Layer 2 of a small transformer language model trained on English Wikipedia (10 layers, counted from 0, width 128).
A neuron adds its activation times its output weights to the MLP's output. To switch it off is to set its activation to zero at one token and run the rest of the model.

Output weights of the MLP neurons that the questions are about. A number n stands for (n - 128) times 0.0023.
n2: 196, 103, 140, 160, 92, 147, 174, 140, 191, 108, 115, 126, 124, 95, 111, 145, 149, 131, 151, 177, 150, 113, 119, 141, 141, 90, 91, 153, 118, 159, 169, 56, 66, 127, 116, 160, 99, 117, 77, 109, 106, 157, 112, 144, 128, 85, 121, 113, 69, 126, 121, 93, 149, 80, 60, 180, 156, 164, 101, 116, 170, 142, 104, 115, 168, 136, 134, 167, 103, 112, 59, 114, 148, 125, 215, 104, 141, 111, 74, 181, 138, 185, 125, 138, 77, 148, 65, 157, 138, 137, 141, 176, 162, 136, 95, 154, 144, 112, 126, 159, 153, 159, 106, 205, 72, 144, 116, 136, 103, 143, 153, 177, 123, 156, 115, 163, 165, 76, 144, 112, 152, 79, 107, 117, 87, 137, 106, 165
n18: 175, 150, 91, 149, 84, 126, 98, 87, 160, 95, 88, 147, 187, 80, 152, 132, 163, 105, 176, 125, 124, 125, 109, 128, 148, 140, 72, 160, 140, 140, 141, 102, 121, 107, 115, 183, 151, 107, 103, 162, 172, 106, 116, 181, 170, 133, 147, 151, 142, 136, 147, 133, 124, 96, 101, 116, 115, 129, 148, 165, 158, 77, 158, 147, 146, 132, 132, 216, 119, 109, 151, 65, 168, 135, 166, 61, 152, 154, 119, 111, 131, 113, 137, 84, 88, 122, 136, 102, 80, 115, 104, 142, 156, 177, 122, 155, 48, 120, 73, 156, 141, 154, 82, 101, 153, 188, 150, 163, 98, 114, 96, 148, 78, 145, 147, 151, 164, 92, 142, 116, 132, 144, 107, 109, 162, 95, 148, 191
n48: 138, 125, 167, 112, 74, 124, 140, 119, 161, 123, 117, 146, 148, 110, 144, 190, 132, 101, 103, 152, 93, 87, 139, 135, 133, 82, 221, 173, 160, 162, 118, 135, 83, 119, 177, 128, 117, 81, 114, 93, 105, 171, 174, 121, 94, 97, 210, 182, 89, 154, 160, 194, 131, 123, 152, 124, 177, 85, 130, 153, 71, 148, 137, 136, 159, 141, 125, 102, 151, 97, 124, 164, 163, 130, 147, 184, 137, 110, 126, 111, 105, 160, 169, 129, 80, 86, 116, 182, 127, 78, 171, 156, 92, 108, 186, 135, 119, 140, 122, 139, 68, 96, 154, 123, 186, 74, 111, 124, 136, 124, 139, 68, 115, 94, 175, 148, 112, 132, 186, 137, 185, 182, 148, 153, 111, 79, 102, 184
n54: 128, 115, 134, 171, 156, 147, 134, 128, 113, 169, 142, 196, 151, 158, 90, 67, 183, 94, 120, 168, 87, 112, 159, 123, 103, 176, 152, 160, 106, 194, 80, 176, 140, 100, 191, 96, 184, 140, 135, 85, 137, 136, 112, 95, 117, 117, 88, 132, 94, 123, 175, 120, 110, 169, 141, 49, 150, 117, 166, 93, 150, 184, 157, 169, 128, 137, 120, 131, 155, 103, 123, 134, 104, 126, 67, 106, 113, 138, 154, 174, 107, 157, 121, 161, 164, 169, 93, 130, 106, 62, 127, 151, 110, 155, 132, 60, 123, 153, 105, 188, 111, 107, 108, 123, 125, 122, 111, 160, 200, 94, 159, 109, 108, 195, 172, 136, 172, 107, 88, 163, 55, 81, 112, 187, 139, 77, 139, 135
n61: 54, 157, 78, 58, 205, 97, 103, 82, 148, 74, 134, 169, 111, 152, 66, 116, 93, 156, 181, 115, 134, 115, 187, 107, 129, 143, 124, 104, 203, 172, 191, 94, 69, 121, 72, 125, 136, 112, 177, 73, 133, 107, 217, 160, 73, 149, 121, 123, 155, 163, 84, 98, 129, 131, 104, 82, 149, 98, 151, 130, 119, 97, 136, 123, 49, 192, 114, 85, 186, 117, 113, 120, 116, 80, 135, 123, 111, 151, 138, 128, 94, 126, 164, 131, 116, 182, 185, 116, 86, 123, 124, 91, 149, 68, 134, 118, 121, 115, 119, 111, 153, 147, 120, 81, 118, 69, 143, 124, 144, 133, 149, 140, 86, 181, 151, 146, 106, 131, 216, 144, 93, 146, 85, 165, 150, 107, 117, 145
n87: 138, 101, 140, 146, 84, 92, 167, 163, 118, 148, 139, 77, 105, 158, 148, 164, 127, 108, 119, 199, 83, 94, 171, 118, 168, 137, 185, 132, 110, 171, 180, 91, 165, 121, 98, 87, 89, 101, 140, 141, 166, 95, 149, 143, 188, 135, 181, 80, 154, 125, 112, 134, 80, 154, 162, 96, 146, 108, 163, 163, 104, 190, 160, 92, 140, 120, 97, 141, 85, 82, 126, 132, 187, 99, 45, 110, 133, 149, 158, 102, 149, 124, 119, 109, 167, 106, 194, 133, 168, 138, 170, 146, 129, 124, 68, 176, 148, 121, 121, 77, 133, 92, 64, 108, 122, 134, 149, 128, 114, 102, 73, 152, 171, 137, 114, 113, 162, 82, 131, 155, 160, 165, 157, 127, 121, 121, 99, 185
n117: 128, 146, 53, 116, 103, 97, 129, 154, 90, 129, 153, 96, 157, 134, 129, 108, 82, 171, 217, 142, 186, 114, 149, 136, 145, 131, 119, 29, 99, 104, 125, 128, 90, 131, 163, 145, 82, 139, 58, 140, 113, 136, 101, 212, 119, 137, 135, 123, 123, 153, 152, 192, 61, 98, 157, 83, 153, 202, 147, 164, 103, 89, 194, 204, 135, 139, 128, 99, 121, 133, 123, 92, 93, 167, 142, 127, 103, 124, 173, 117, 117, 166, 160, 134, 105, 43, 163, 128, 147, 120, 97, 148, 109, 187, 137, 118, 78, 104, 81, 120, 134, 64, 149, 138, 111, 151, 142, 139, 134, 88, 83, 155, 128, 161, 103, 130, 79, 121, 130, 82, 201, 141, 65, 156, 173, 112, 101, 133
n134: 189, 137, 159, 117, 89, 119, 117, 156, 148, 121, 167, 110, 143, 197, 56, 92, 110, 161, 120, 128, 97, 164, 175, 118, 115, 163, 111, 124, 131, 128, 121, 157, 130, 84, 115, 156, 116, 96, 133, 138, 119, 77, 128, 139, 154, 53, 186, 119, 134, 79, 152, 150, 153, 146, 121, 148, 102, 166, 114, 121, 119, 119, 118, 86, 163, 129, 107, 147, 97, 125, 173, 148, 133, 92, 150, 43, 133, 173, 61, 148, 110, 156, 174, 141, 169, 88, 149, 91, 102, 92, 110, 184, 96, 128, 148, 105, 172, 111, 124, 109, 97, 180, 186, 88, 134, 171, 133, 118, 137, 129, 166, 179, 144, 155, 165, 133, 127, 128, 145, 103, 113, 77, 176, 102, 168, 141, 110, 144
n138: 118, 145, 161, 165, 168, 188, 68, 161, 169, 122, 152, 49, 174, 148, 155, 113, 125, 178, 141, 113, 114, 62, 147, 94, 211, 141, 140, 141, 64, 107, 71, 142, 111, 95, 155, 115, 98, 171, 195, 165, 150, 96, 103, 158, 143, 87, 144, 98, 93, 88, 158, 149, 123, 112, 179, 131, 136, 113, 127, 131, 152, 65, 72, 156, 122, 81, 70, 156, 161, 172, 158, 156, 138, 153, 111, 178, 162, 107, 115, 61, 130, 143, 86, 113, 170, 113, 101, 110, 191, 143, 153, 173, 125, 99, 173, 108, 158, 148, 133, 95, 175, 106, 61, 130, 133, 140, 110, 120, 122, 110, 68, 94, 168, 121, 97, 127, 115, 81, 104, 103, 73, 148, 158, 128, 191, 77, 97, 147
n168: 181, 115, 173, 156, 124, 97, 139, 139, 88, 113, 78, 180, 89, 103, 81, 131, 110, 66, 160, 166, 138, 129, 132, 145, 82, 182, 171, 156, 127, 127, 132, 166, 169, 90, 99, 116, 113, 136, 152, 103, 131, 119, 113, 120, 126, 64, 120, 133, 106, 83, 78, 181, 73, 179, 142, 94, 148, 146, 116, 135, 83, 139, 109, 139, 95, 168, 145, 120, 107, 101, 139, 137, 165, 93, 117, 106, 159, 159, 96, 101, 130, 161, 145, 102, 138, 166, 144, 150, 116, 140, 141, 196, 78, 154, 163, 130, 170, 143, 138, 146, 109, 148, 138, 86, 182, 60, 88, 192, 129, 64, 137, 91, 102, 183, 159, 95, 76, 124, 157, 94, 185, 187, 95, 70, 175, 139, 127, 122
n187: 142, 111, 121, 128, 165, 128, 105, 131, 86, 108, 142, 40, 175, 113, 133, 136, 131, 87, 94, 108, 96, 119, 94, 111, 99, 141, 139, 178, 125, 134, 183, 180, 78, 86, 141, 163, 72, 114, 110, 102, 153, 176, 123, 128, 114, 96, 105, 108, 159, 133, 146, 120, 126, 187, 141, 149, 120, 160, 160, 143, 188, 93, 176, 153, 135, 68, 107, 135, 83, 112, 141, 157, 144, 147, 164, 107, 150, 204, 65, 120, 74, 107, 130, 99, 65, 113, 119, 97, 170, 128, 145, 94, 108, 143, 136, 107, 102, 158, 83, 147, 151, 148, 123, 172, 147, 52, 88, 173, 161, 84, 122, 146, 131, 137, 72, 137, 127, 100, 102, 123, 95, 166, 138, 55, 83, 90, 103, 149
n211: 133, 124, 112, 146, 109, 193, 162, 99, 149, 144, 142, 124, 113, 109, 121, 120, 127, 105, 108, 165, 145, 115, 159, 108, 142, 125, 85, 107, 128, 143, 113, 78, 186, 134, 74, 191, 116, 140, 130, 131, 86, 86, 138, 78, 146, 113, 182, 105, 142, 180, 115, 113, 153, 151, 118, 95, 147, 81, 100, 73, 131, 150, 95, 62, 199, 119, 112, 122, 143, 155, 107, 143, 144, 116, 130, 129, 149, 146, 121, 77, 166, 163, 163, 68, 112, 132, 97, 120, 148, 130, 121, 98, 163, 193, 108, 80, 121, 131, 130, 157, 88, 165, 159, 81, 175, 81, 112, 164, 180, 138, 141, 178, 122, 137, 105, 85, 126, 139, 115, 77, 147, 131, 132, 96, 136, 148, 111, 80
n222: 117, 149, 121, 119, 105, 87, 119, 87, 145, 117, 112, 92, 143, 69, 137, 112, 112, 80, 139, 141, 157, 142, 118, 134, 133, 52, 128, 172, 129, 131, 112, 158, 161, 165, 110, 129, 138, 157, 143, 167, 115, 124, 129, 147, 130, 125, 134, 76, 165, 112, 136, 149, 108, 102, 87, 94, 145, 122, 154, 77, 151, 203, 122, 141, 144, 122, 155, 171, 88, 118, 113, 181, 116, 104, 147, 118, 183, 134, 69, 119, 128, 134, 164, 104, 173, 122, 151, 98, 154, 169, 147, 143, 174, 150, 97, 167, 106, 120, 75, 191, 123, 8, 90, 92, 132, 99, 74, 141, 98, 98, 111, 88, 136, 138, 184, 122, 139, 155, 67, 205, 226, 157, 114, 132, 135, 122, 112, 137
n231: 148, 119, 125, 116, 221, 83, 116, 136, 200, 144, 140, 128, 167, 113, 83, 77, 134, 135, 161, 94, 151, 89, 104, 101, 148, 97, 131, 154, 149, 211, 153, 177, 107, 134, 81, 240, 141, 110, 157, 109, 122, 141, 137, 135, 156, 135, 120, 112, 111, 156, 123, 143, 112, 150, 110, 147, 119, 79, 155, 125, 103, 85, 117, 104, 121, 60, 82, 165, 143, 77, 175, 170, 107, 86, 136, 106, 85, 124, 139, 152, 139, 66, 154, 102, 122, 128, 105, 139, 104, 125, 153, 123, 53, 90, 170, 165, 169, 166, 53, 126, 127, 119, 128, 111, 147, 143, 152, 106, 122, 105, 122, 117, 144, 110, 138, 131, 93, 105, 164, 128, 114, 106, 173, 96, 159, 213, 158, 96
n247: 114, 81, 107, 112, 143, 168, 155, 133, 117, 119, 123, 110, 143, 101, 76, 180, 93, 134, 148, 124, 161, 120, 124, 100, 131, 96, 78, 113, 118, 144, 125, 166, 123, 119, 164, 128, 188, 54, 111, 103, 81, 187, 180, 107, 84, 117, 183, 113, 83, 171, 118, 129, 102, 158, 103, 162, 164, 180, 126, 7, 126, 164, 178, 98, 100, 141, 85, 135, 128, 144, 145, 129, 148, 148, 131, 136, 113, 112, 159, 152, 117, 155, 156, 149, 88, 164, 109, 117, 202, 92, 80, 142, 94, 115, 120, 151, 151, 86, 116, 120, 144, 112, 74, 137, 92, 190, 113, 116, 132, 51, 100, 124, 123, 146, 118, 139, 141, 110, 112, 128, 146, 104, 64, 144, 139, 145, 110, 143

Each question names a token from some text and the token that comes next. It shows the activations a of the neurons there, in the order above. A number n stands for (n - 128) times 0.11.

Then comes g, the gradient of the next token's log-probability with respect to the MLP's output, scaled to length 1. A neuron's effect is roughly proportional to its activation times (output weights . g). A number n stands for (n - 128) times 0.0035.

"oy", then "s"
a: 112, 111, 126, 128, 129, 130, 127, 156, 130, 128, 126, 128, 129, 127, 133
g: 94, 118, 139, 117, 132, 77, 140, 126, 122, 144, 149, 163, 92, 142, 122, 94, 168, 117, 144, 111, 146, 98, 159, 102, 157, 135, 124, 178, 104, 123, 106, 148, 126, 120, 153, 126, 124, 161, 131, 132, 104, 106, 140, 149, 89, 99, 128, 144, 123, 100, 131, 124, 136, 138, 163, 96, 112, 106, 86, 134, 124, 101, 105, 163, 67, 101, 118, 150, 116, 94, 99, 120, 137, 144, 164, 100, 150, 135, 142, 111, 119, 129, 79, 106, 176, 143, 156, 101, 78, 146, 133, 106, 129, 85, 158, 75, 97, 117, 100, 61, 102, 115, 115, 97, 131, 106, 112, 136, 120, 122, 105, 126, 144, 136, 112, 153, 120, 112, 82, 153, 123, 145, 155, 77, 97, 105, 108, 173
Which neuron, switched off, raises the next token's probability most? n247

"em", then "and"
a: 126, 121, 127, 128, 127, 128, 128, 129, 128, 128, 128, 105, 127, 128, 127
g: 152, 132, 144, 78, 97, 133, 143, 86, 116, 144, 148, 107, 121, 80, 126, 113, 146, 128, 80, 136, 89, 142, 151, 132, 101, 107, 134, 120, 125, 136, 138, 142, 111, 141, 117, 125, 130, 134, 143, 158, 129, 117, 166, 115, 105, 146, 120, 120, 172, 124, 101, 125, 192, 92, 107, 156, 128, 156, 122, 131, 158, 120, 175, 137, 126, 151, 138, 125, 103, 132, 91, 84, 122, 110, 109, 137, 146, 143, 150, 85, 116, 121, 156, 164, 109, 126, 132, 174, 167, 132, 138, 141, 72, 153, 162, 186, 78, 94, 126, 112, 120, 133, 153, 146, 155, 119, 141, 157, 135, 155, 99, 102, 114, 156, 73, 187, 104, 163, 121, 145, 131, 117, 137, 115, 171, 118, 81, 155
Which neuron, switched off, lowers the next token's probability most? n211

"c", then "ou"
a: 128, 129, 127, 127, 128, 125, 128, 126, 127, 126, 116, 127, 151, 116, 135
g: 94, 139, 104, 138, 140, 78, 115, 196, 139, 91, 112, 158, 136, 124, 132, 161, 136, 115, 139, 111, 174, 105, 116, 111, 183, 127, 94, 101, 146, 108, 129, 95, 110, 142, 88, 155, 138, 158, 166, 126, 118, 142, 122, 137, 148, 115, 139, 107, 152, 143, 164, 126, 122, 150, 87, 115, 114, 158, 121, 73, 114, 171, 99, 87, 86, 112, 128, 120, 160, 79, 116, 136, 136, 110, 151, 154, 112, 92, 154, 97, 112, 82, 85, 145, 128, 128, 121, 109, 103, 96, 122, 102, 100, 112, 160, 79, 134, 121, 134, 109, 167, 145, 110, 120, 171, 191, 138, 133, 113, 156, 137, 138, 120, 94, 145, 126, 133, 98, 130, 147, 119, 132, 158, 160, 118, 121, 100, 130
Which neuron, switched off, lowers the next token's probability most? n187

" was", then " t"
a: 129, 104, 129, 134, 127, 130, 132, 114, 128, 144, 134, 126, 134, 128, 126
g: 124, 97, 126, 77, 100, 75, 130, 219, 102, 158, 143, 107, 153, 153, 125, 106, 121, 128, 105, 115, 105, 129, 131, 139, 112, 143, 155, 143, 111, 117, 135, 89, 94, 98, 104, 163, 146, 124, 134, 89, 120, 129, 144, 160, 128, 158, 127, 135, 119, 138, 78, 130, 131, 119, 107, 117, 112, 176, 115, 120, 103, 131, 150, 144, 174, 118, 113, 156, 150, 149, 124, 148, 109, 161, 140, 132, 166, 95, 113, 152, 106, 160, 131, 133, 153, 110, 156, 169, 173, 104, 178, 163, 129, 115, 95, 116, 100, 148, 107, 189, 150, 134, 110, 151, 89, 116, 119, 95, 112, 125, 170, 129, 102, 158, 100, 143, 116, 97, 108, 155, 140, 125, 94, 104, 119, 132, 145, 96
Which neuron, switched off, lowers the next token's probability most? n18

"ate", then " the"
a: 127, 128, 120, 129, 130, 122, 128, 128, 126, 129, 128, 132, 127, 129, 140
g: 96, 153, 156, 148, 116, 180, 135, 128, 122, 184, 59, 137, 125, 154, 116, 137, 103, 150, 143, 119, 138, 110, 142, 92, 98, 146, 76, 79, 134, 123, 154, 108, 136, 149, 120, 142, 107, 160, 97, 135, 124, 133, 154, 116, 100, 101, 119, 116, 134, 90, 128, 94, 149, 128, 137, 116, 115, 88, 129, 176, 140, 137, 90, 135, 111, 59, 139, 142, 143, 140, 151, 125, 123, 125, 128, 109, 109, 128, 114, 190, 136, 130, 87, 108, 104, 82, 99, 149, 117, 122, 111, 84, 118, 100, 105, 73, 118, 140, 137, 152, 178, 138, 147, 127, 153, 129, 158, 92, 133, 153, 137, 140, 117, 128, 119, 144, 127, 80, 107, 116, 100, 84, 122, 112, 181, 104, 130, 131
Which neuron, switched off, lowers the next token's probability most? n48

" c", then "ap"
a: 128, 128, 130, 129, 127, 131, 129, 130, 125, 128, 128, 110, 142, 130, 252
g: 115, 157, 113, 112, 94, 128, 135, 122, 132, 135, 112, 127, 133, 162, 136, 116, 122, 123, 114, 126, 166, 129, 92, 138, 130, 52, 125, 147, 168, 112, 120, 133, 145, 93, 114, 152, 92, 175, 152, 194, 126, 121, 121, 112, 129, 142, 149, 138, 138, 134, 127, 126, 92, 202, 115, 163, 189, 93, 126, 89, 144, 107, 166, 128, 110, 114, 133, 112, 99, 109, 118, 92, 126, 140, 122, 101, 129, 170, 145, 91, 126, 138, 94, 87, 198, 121, 147, 139, 135, 133, 117, 108, 115, 112, 127, 153, 122, 142, 176, 182, 104, 130, 118, 137, 189, 163, 88, 136, 126, 125, 118, 108, 109, 140, 166, 127, 110, 146, 130, 139, 127, 146, 81, 124, 120, 121, 158, 128
Which neuron, switched off, lowers the next token's probability most? n222

".\n\n", then "M"
a: 129, 128, 128, 128, 203, 129, 121, 129, 158, 167, 129, 109, 128, 129, 125
g: 177, 98, 138, 143, 124, 148, 156, 146, 142, 115, 121, 84, 115, 133, 139, 107, 142, 130, 141, 102, 101, 136, 114, 88, 208, 169, 159, 125, 141, 120, 107, 153, 131, 112, 122, 120, 141, 195, 160, 74, 161, 139, 132, 119, 158, 158, 105, 147, 126, 150, 128, 109, 134, 102, 150, 126, 150, 169, 156, 143, 135, 170, 66, 155, 137, 117, 114, 132, 106, 106, 150, 120, 121, 178, 115, 143, 117, 122, 131, 126, 126, 130, 95, 125, 182, 83, 90, 105, 130, 98, 110, 115, 140, 147, 149, 87, 147, 144, 157, 146, 146, 130, 115, 114, 106, 155, 126, 113, 138, 123, 107, 140, 134, 204, 143, 94, 131, 143, 90, 133, 132, 133, 135, 178, 137, 108, 95, 119
Which neuron, switched off, lowers the next token's probability most? n138

"p", then "ress"
a: 129, 125, 129, 128, 129, 128, 128, 131, 128, 127, 130, 129, 138, 130, 128
g: 106, 141, 123, 147, 164, 113, 121, 106, 102, 136, 152, 92, 151, 114, 139, 171, 150, 144, 149, 151, 148, 134, 126, 176, 152, 110, 127, 121, 179, 39, 160, 100, 108, 119, 118, 112, 108, 89, 93, 177, 89, 118, 141, 91, 174, 168, 126, 133, 129, 163, 152, 132, 125, 192, 153, 136, 135, 142, 107, 181, 148, 157, 148, 92, 171, 92, 103, 157, 131, 127, 123, 133, 137, 113, 149, 167, 174, 122, 92, 100, 131, 133, 122, 141, 132, 116, 80, 117, 110, 153, 168, 157, 154, 126, 110, 155, 140, 115, 132, 158, 154, 116, 153, 103, 113, 139, 127, 121, 144, 141, 120, 108, 127, 136, 165, 132, 163, 116, 139, 151, 136, 140, 115, 114, 105, 136, 155, 143
Which neuron, switched off, lowers the next token's probability most? n222

")", then ".\n\n"
a: 128, 128, 128, 126, 128, 118, 129, 128, 126, 127, 128, 157, 133, 104, 135
g: 109, 143, 159, 197, 161, 137, 129, 151, 113, 139, 125, 160, 185, 70, 146, 74, 113, 117, 157, 155, 118, 120, 86, 145, 109, 126, 143, 92, 107, 126, 110, 126, 144, 133, 94, 159, 135, 134, 121, 135, 137, 119, 121, 98, 123, 163, 115, 152, 61, 108, 117, 113, 121, 143, 122, 127, 132, 126, 117, 132, 139, 76, 143, 100, 127, 134, 136, 118, 152, 158, 68, 141, 142, 100, 125, 137, 148, 87, 82, 174, 135, 123, 120, 128, 134, 104, 174, 149, 126, 91, 155, 109, 134, 63, 115, 72, 140, 142, 108, 125, 113, 141, 130, 77, 161, 111, 149, 160, 143, 139, 160, 137, 135, 144, 171, 134, 135, 157, 137, 135, 135, 107, 150, 157, 159, 122, 128, 110
Which neuron, switched off, lowers the next token's probability most? n211

"ing", then " that"
a: 124, 123, 128, 129, 127, 101, 141, 126, 153, 128, 127, 124, 127, 128, 126
g: 132, 145, 118, 178, 72, 54, 121, 176, 140, 131, 146, 157, 90, 151, 133, 100, 133, 145, 107, 128, 132, 179, 160, 139, 135, 103, 88, 117, 141, 159, 110, 171, 137, 103, 135, 192, 129, 111, 135, 157, 165, 106, 118, 146, 122, 135, 141, 113, 144, 153, 93, 147, 111, 114, 123, 147, 133, 118, 109, 100, 121, 112, 148, 152, 108, 127, 135, 88, 131, 177, 138, 100, 135, 139, 151, 143, 122, 122, 135, 109, 163, 100, 127, 141, 131, 132, 135, 132, 126, 91, 174, 154, 126, 163, 139, 143, 215, 141, 110, 133, 114, 134, 126, 123, 122, 129, 147, 144, 108, 115, 178, 120, 117, 129, 146, 103, 146, 135, 147, 169, 154, 145, 128, 131, 179, 123, 70, 91
Which neuron, switched off, lowers the next token's probability most? n117

"ill", then "age"
a: 130, 128, 127, 130, 128, 127, 84, 136, 126, 130, 128, 125, 128, 111, 129
g: 96, 149, 131, 109, 128, 130, 107, 133, 125, 117, 95, 89, 143, 133, 111, 115, 121, 132, 103, 116, 89, 160, 134, 104, 91, 175, 106, 123, 142, 163, 122, 112, 127, 155, 133, 152, 111, 165, 100, 112, 102, 100, 141, 173, 109, 102, 128, 106, 133, 117, 124, 104, 140, 126, 112, 149, 147, 80, 132, 141, 129, 116, 101, 164, 137, 136, 115, 157, 134, 90, 165, 107, 151, 121, 148, 80, 108, 147, 106, 103, 135, 145, 137, 147, 114, 175, 143, 118, 121, 106, 121, 97, 77, 119, 74, 124, 158, 84, 180, 94, 121, 128, 101, 128, 171, 74, 94, 137, 148, 138, 90, 123, 135, 104, 77, 162, 82, 151, 175, 141, 108, 146, 155, 127, 171, 107, 94, 143
Which neuron, switched off, lowers the next token's probability most? n117

" en", then "j"
a: 127, 127, 127, 129, 128, 127, 128, 128, 126, 143, 140, 122, 128, 132, 125
g: 146, 138, 123, 127, 86, 116, 129, 126, 164, 115, 137, 107, 131, 118, 110, 137, 87, 108, 120, 123, 103, 110, 156, 107, 101, 137, 108, 123, 104, 120, 143, 136, 150, 204, 107, 179, 151, 141, 140, 111, 131, 154, 124, 137, 166, 109, 112, 116, 128, 121, 145, 122, 147, 132, 139, 138, 159, 80, 154, 127, 121, 121, 107, 76, 92, 112, 122, 147, 128, 150, 125, 90, 165, 151, 151, 87, 177, 160, 162, 79, 198, 147, 103, 113, 141, 149, 83, 126, 163, 141, 139, 131, 185, 121, 138, 66, 112, 164, 110, 111, 108, 121, 110, 140, 137, 110, 94, 145, 151, 144, 105, 116, 115, 109, 118, 100, 107, 146, 132, 105, 138, 64, 113, 108, 94, 133, 132, 92
Which neuron, switched off, raises the next token's probability most? n211

"l", then "ed"
a: 121, 120, 129, 128, 129, 127, 129, 127, 127, 127, 127, 126, 139, 113, 126
g: 123, 104, 128, 97, 134, 160, 134, 105, 128, 143, 142, 89, 147, 84, 154, 117, 136, 157, 119, 139, 130, 143, 124, 118, 97, 155, 113, 176, 100, 121, 133, 135, 130, 140, 120, 124, 89, 131, 133, 121, 140, 145, 108, 125, 149, 110, 134, 120, 154, 158, 106, 104, 114, 186, 163, 152, 125, 147, 121, 181, 124, 194, 130, 92, 133, 104, 149, 157, 123, 139, 136, 92, 125, 121, 133, 94, 143, 97, 127, 152, 107, 115, 167, 109, 171, 89, 101, 144, 135, 116, 133, 170, 172, 114, 117, 69, 161, 117, 181, 154, 140, 125, 148, 98, 86, 116, 130, 122, 134, 155, 123, 102, 138, 122, 152, 149, 143, 136, 96, 115, 157, 81, 162, 79, 182, 155, 73, 116
Which two neurons, each switched off alone, lower its probability most, in order? n222, n18

"ing", then " k"
a: 124, 74, 128, 128, 127, 126, 154, 121, 132, 128, 127, 125, 128, 128, 128
g: 163, 161, 138, 146, 160, 70, 117, 126, 128, 126, 124, 117, 144, 148, 155, 143, 97, 109, 143, 117, 120, 125, 144, 153, 106, 137, 148, 158, 128, 101, 105, 167, 135, 95, 99, 150, 110, 116, 96, 116, 70, 126, 169, 115, 138, 167, 121, 116, 88, 112, 113, 109, 100, 110, 123, 116, 118, 112, 109, 112, 148, 94, 135, 109, 137, 106, 128, 142, 140, 139, 130, 127, 120, 143, 119, 132, 124, 120, 153, 168, 124, 187, 99, 90, 174, 171, 88, 80, 132, 143, 111, 153, 141, 165, 118, 128, 59, 116, 151, 107, 114, 110, 89, 146, 182, 141, 110, 132, 130, 139, 110, 124, 100, 153, 83, 147, 105, 73, 75, 113, 106, 122, 106, 161, 118, 128, 100, 86
Which neuron, switched off, lowers the next token's probability most? n117

"ents", then " sh"
a: 122, 131, 128, 128, 125, 140, 121, 122, 137, 130, 128, 142, 128, 105, 128
g: 116, 107, 122, 135, 136, 123, 115, 142, 101, 132, 133, 148, 112, 127, 91, 181, 91, 89, 142, 131, 184, 130, 162, 177, 141, 116, 168, 151, 124, 181, 117, 112, 160, 180, 114, 141, 89, 133, 114, 147, 108, 98, 183, 115, 132, 119, 152, 95, 125, 76, 128, 136, 112, 156, 137, 108, 148, 109, 182, 100, 143, 137, 124, 97, 147, 133, 114, 131, 122, 145, 91, 149, 106, 124, 112, 167, 163, 124, 141, 132, 130, 99, 95, 137, 100, 134, 160, 113, 117, 162, 172, 144, 120, 131, 122, 157, 102, 95, 158, 173, 149, 119, 138, 161, 169, 118, 131, 93, 130, 110, 96, 133, 124, 102, 159, 134, 156, 164, 120, 150, 155, 144, 153, 128, 196, 150, 123, 124
Which neuron, switched off, lowers the next token's probability most? n87

"sh", then "ot"
a: 129, 121, 128, 127, 127, 126, 128, 147, 130, 126, 128, 135, 128, 128, 131
g: 154, 143, 89, 123, 192, 137, 164, 122, 140, 127, 143, 120, 161, 159, 78, 163, 106, 152, 122, 119, 86, 98, 149, 144, 118, 155, 147, 118, 75, 134, 119, 129, 165, 135, 131, 144, 140, 143, 125, 145, 151, 130, 120, 138, 156, 121, 133, 163, 126, 135, 140, 100, 120, 105, 97, 150, 117, 113, 110, 91, 143, 151, 129, 145, 109, 132, 134, 124, 153, 109, 153, 107, 98, 131, 130, 93, 102, 132, 163, 36, 165, 144, 124, 111, 171, 89, 113, 97, 137, 155, 110, 165, 159, 143, 102, 142, 137, 140, 187, 129, 162, 93, 109, 124, 56, 184, 118, 133, 125, 137, 167, 113, 126, 138, 137, 146, 89, 126, 131, 133, 144, 110, 146, 120, 159, 124, 138, 153
Which neuron, switched off, lowers the next token's probability most? n134

"id", then "ance"
a: 128, 129, 127, 127, 129, 127, 130, 127, 128, 128, 121, 127, 126, 128, 122
g: 147, 169, 153, 161, 94, 139, 113, 133, 88, 148, 87, 132, 133, 136, 127, 88, 92, 123, 127, 165, 145, 127, 110, 126, 124, 136, 118, 154, 126, 76, 106, 138, 101, 114, 111, 179, 120, 147, 90, 96, 144, 123, 120, 142, 144, 90, 128, 85, 114, 119, 99, 140, 112, 110, 146, 143, 193, 134, 94, 110, 152, 103, 109, 112, 116, 101, 124, 160, 110, 155, 91, 125, 111, 145, 152, 95, 147, 141, 64, 159, 122, 145, 87, 144, 152, 126, 157, 154, 114, 114, 158, 145, 147, 138, 138, 176, 150, 134, 146, 148, 111, 133, 192, 137, 144, 144, 98, 137, 136, 93, 150, 150, 124, 158, 70, 108, 144, 121, 106, 95, 140, 121, 125, 123, 57, 119, 125, 151
Which neuron, switched off, lowers the next token's probability most? n247

" k", then "ill"
a: 128, 127, 129, 128, 127, 128, 128, 126, 128, 148, 128, 121, 104, 128, 127
g: 144, 129, 159, 115, 136, 132, 122, 79, 130, 118, 128, 78, 112, 154, 134, 108, 95, 158, 143, 87, 125, 108, 94, 112, 115, 120, 137, 118, 137, 126, 140, 157, 92, 101, 119, 82, 132, 100, 138, 88, 117, 90, 123, 107, 112, 117, 145, 91, 126, 99, 132, 151, 134, 98, 160, 147, 136, 168, 79, 147, 144, 146, 138, 96, 141, 145, 145, 132, 173, 97, 142, 159, 120, 160, 116, 162, 166, 123, 106, 119, 106, 110, 122, 120, 90, 132, 159, 154, 100, 97, 189, 154, 116, 176, 107, 116, 148, 84, 129, 86, 140, 155, 135, 177, 159, 140, 138, 113, 122, 120, 173, 166, 158, 110, 107, 180, 147, 105, 180, 125, 136, 130, 162, 123, 123, 94, 129, 152
Which neuron, switched off, lowers the next token's probability most? n222

" the", then " r"
a: 128, 121, 128, 129, 126, 128, 115, 125, 125, 168, 106, 128, 131, 128, 125
g: 123, 138, 148, 139, 108, 111, 147, 131, 116, 109, 114, 122, 137, 92, 113, 133, 112, 137, 144, 122, 108, 128, 112, 144, 134, 119, 141, 144, 163, 126, 163, 117, 100, 162, 120, 85, 118, 139, 134, 116, 153, 123, 167, 143, 138, 89, 128, 138, 126, 212, 138, 100, 159, 137, 163, 158, 150, 153, 106, 150, 114, 155, 136, 112, 103, 121, 130, 124, 126, 102, 114, 114, 128, 139, 138, 81, 143, 145, 102, 175, 159, 139, 79, 155, 139, 114, 153, 137, 162, 121, 135, 143, 145, 106, 95, 94, 86, 154, 163, 43, 156, 117, 162, 153, 167, 105, 123, 146, 135, 98, 122, 138, 105, 111, 78, 138, 97, 114, 112, 138, 136, 136, 120, 121, 88, 63, 85, 78
Which neuron, switched off, raises the next token's probability most? n187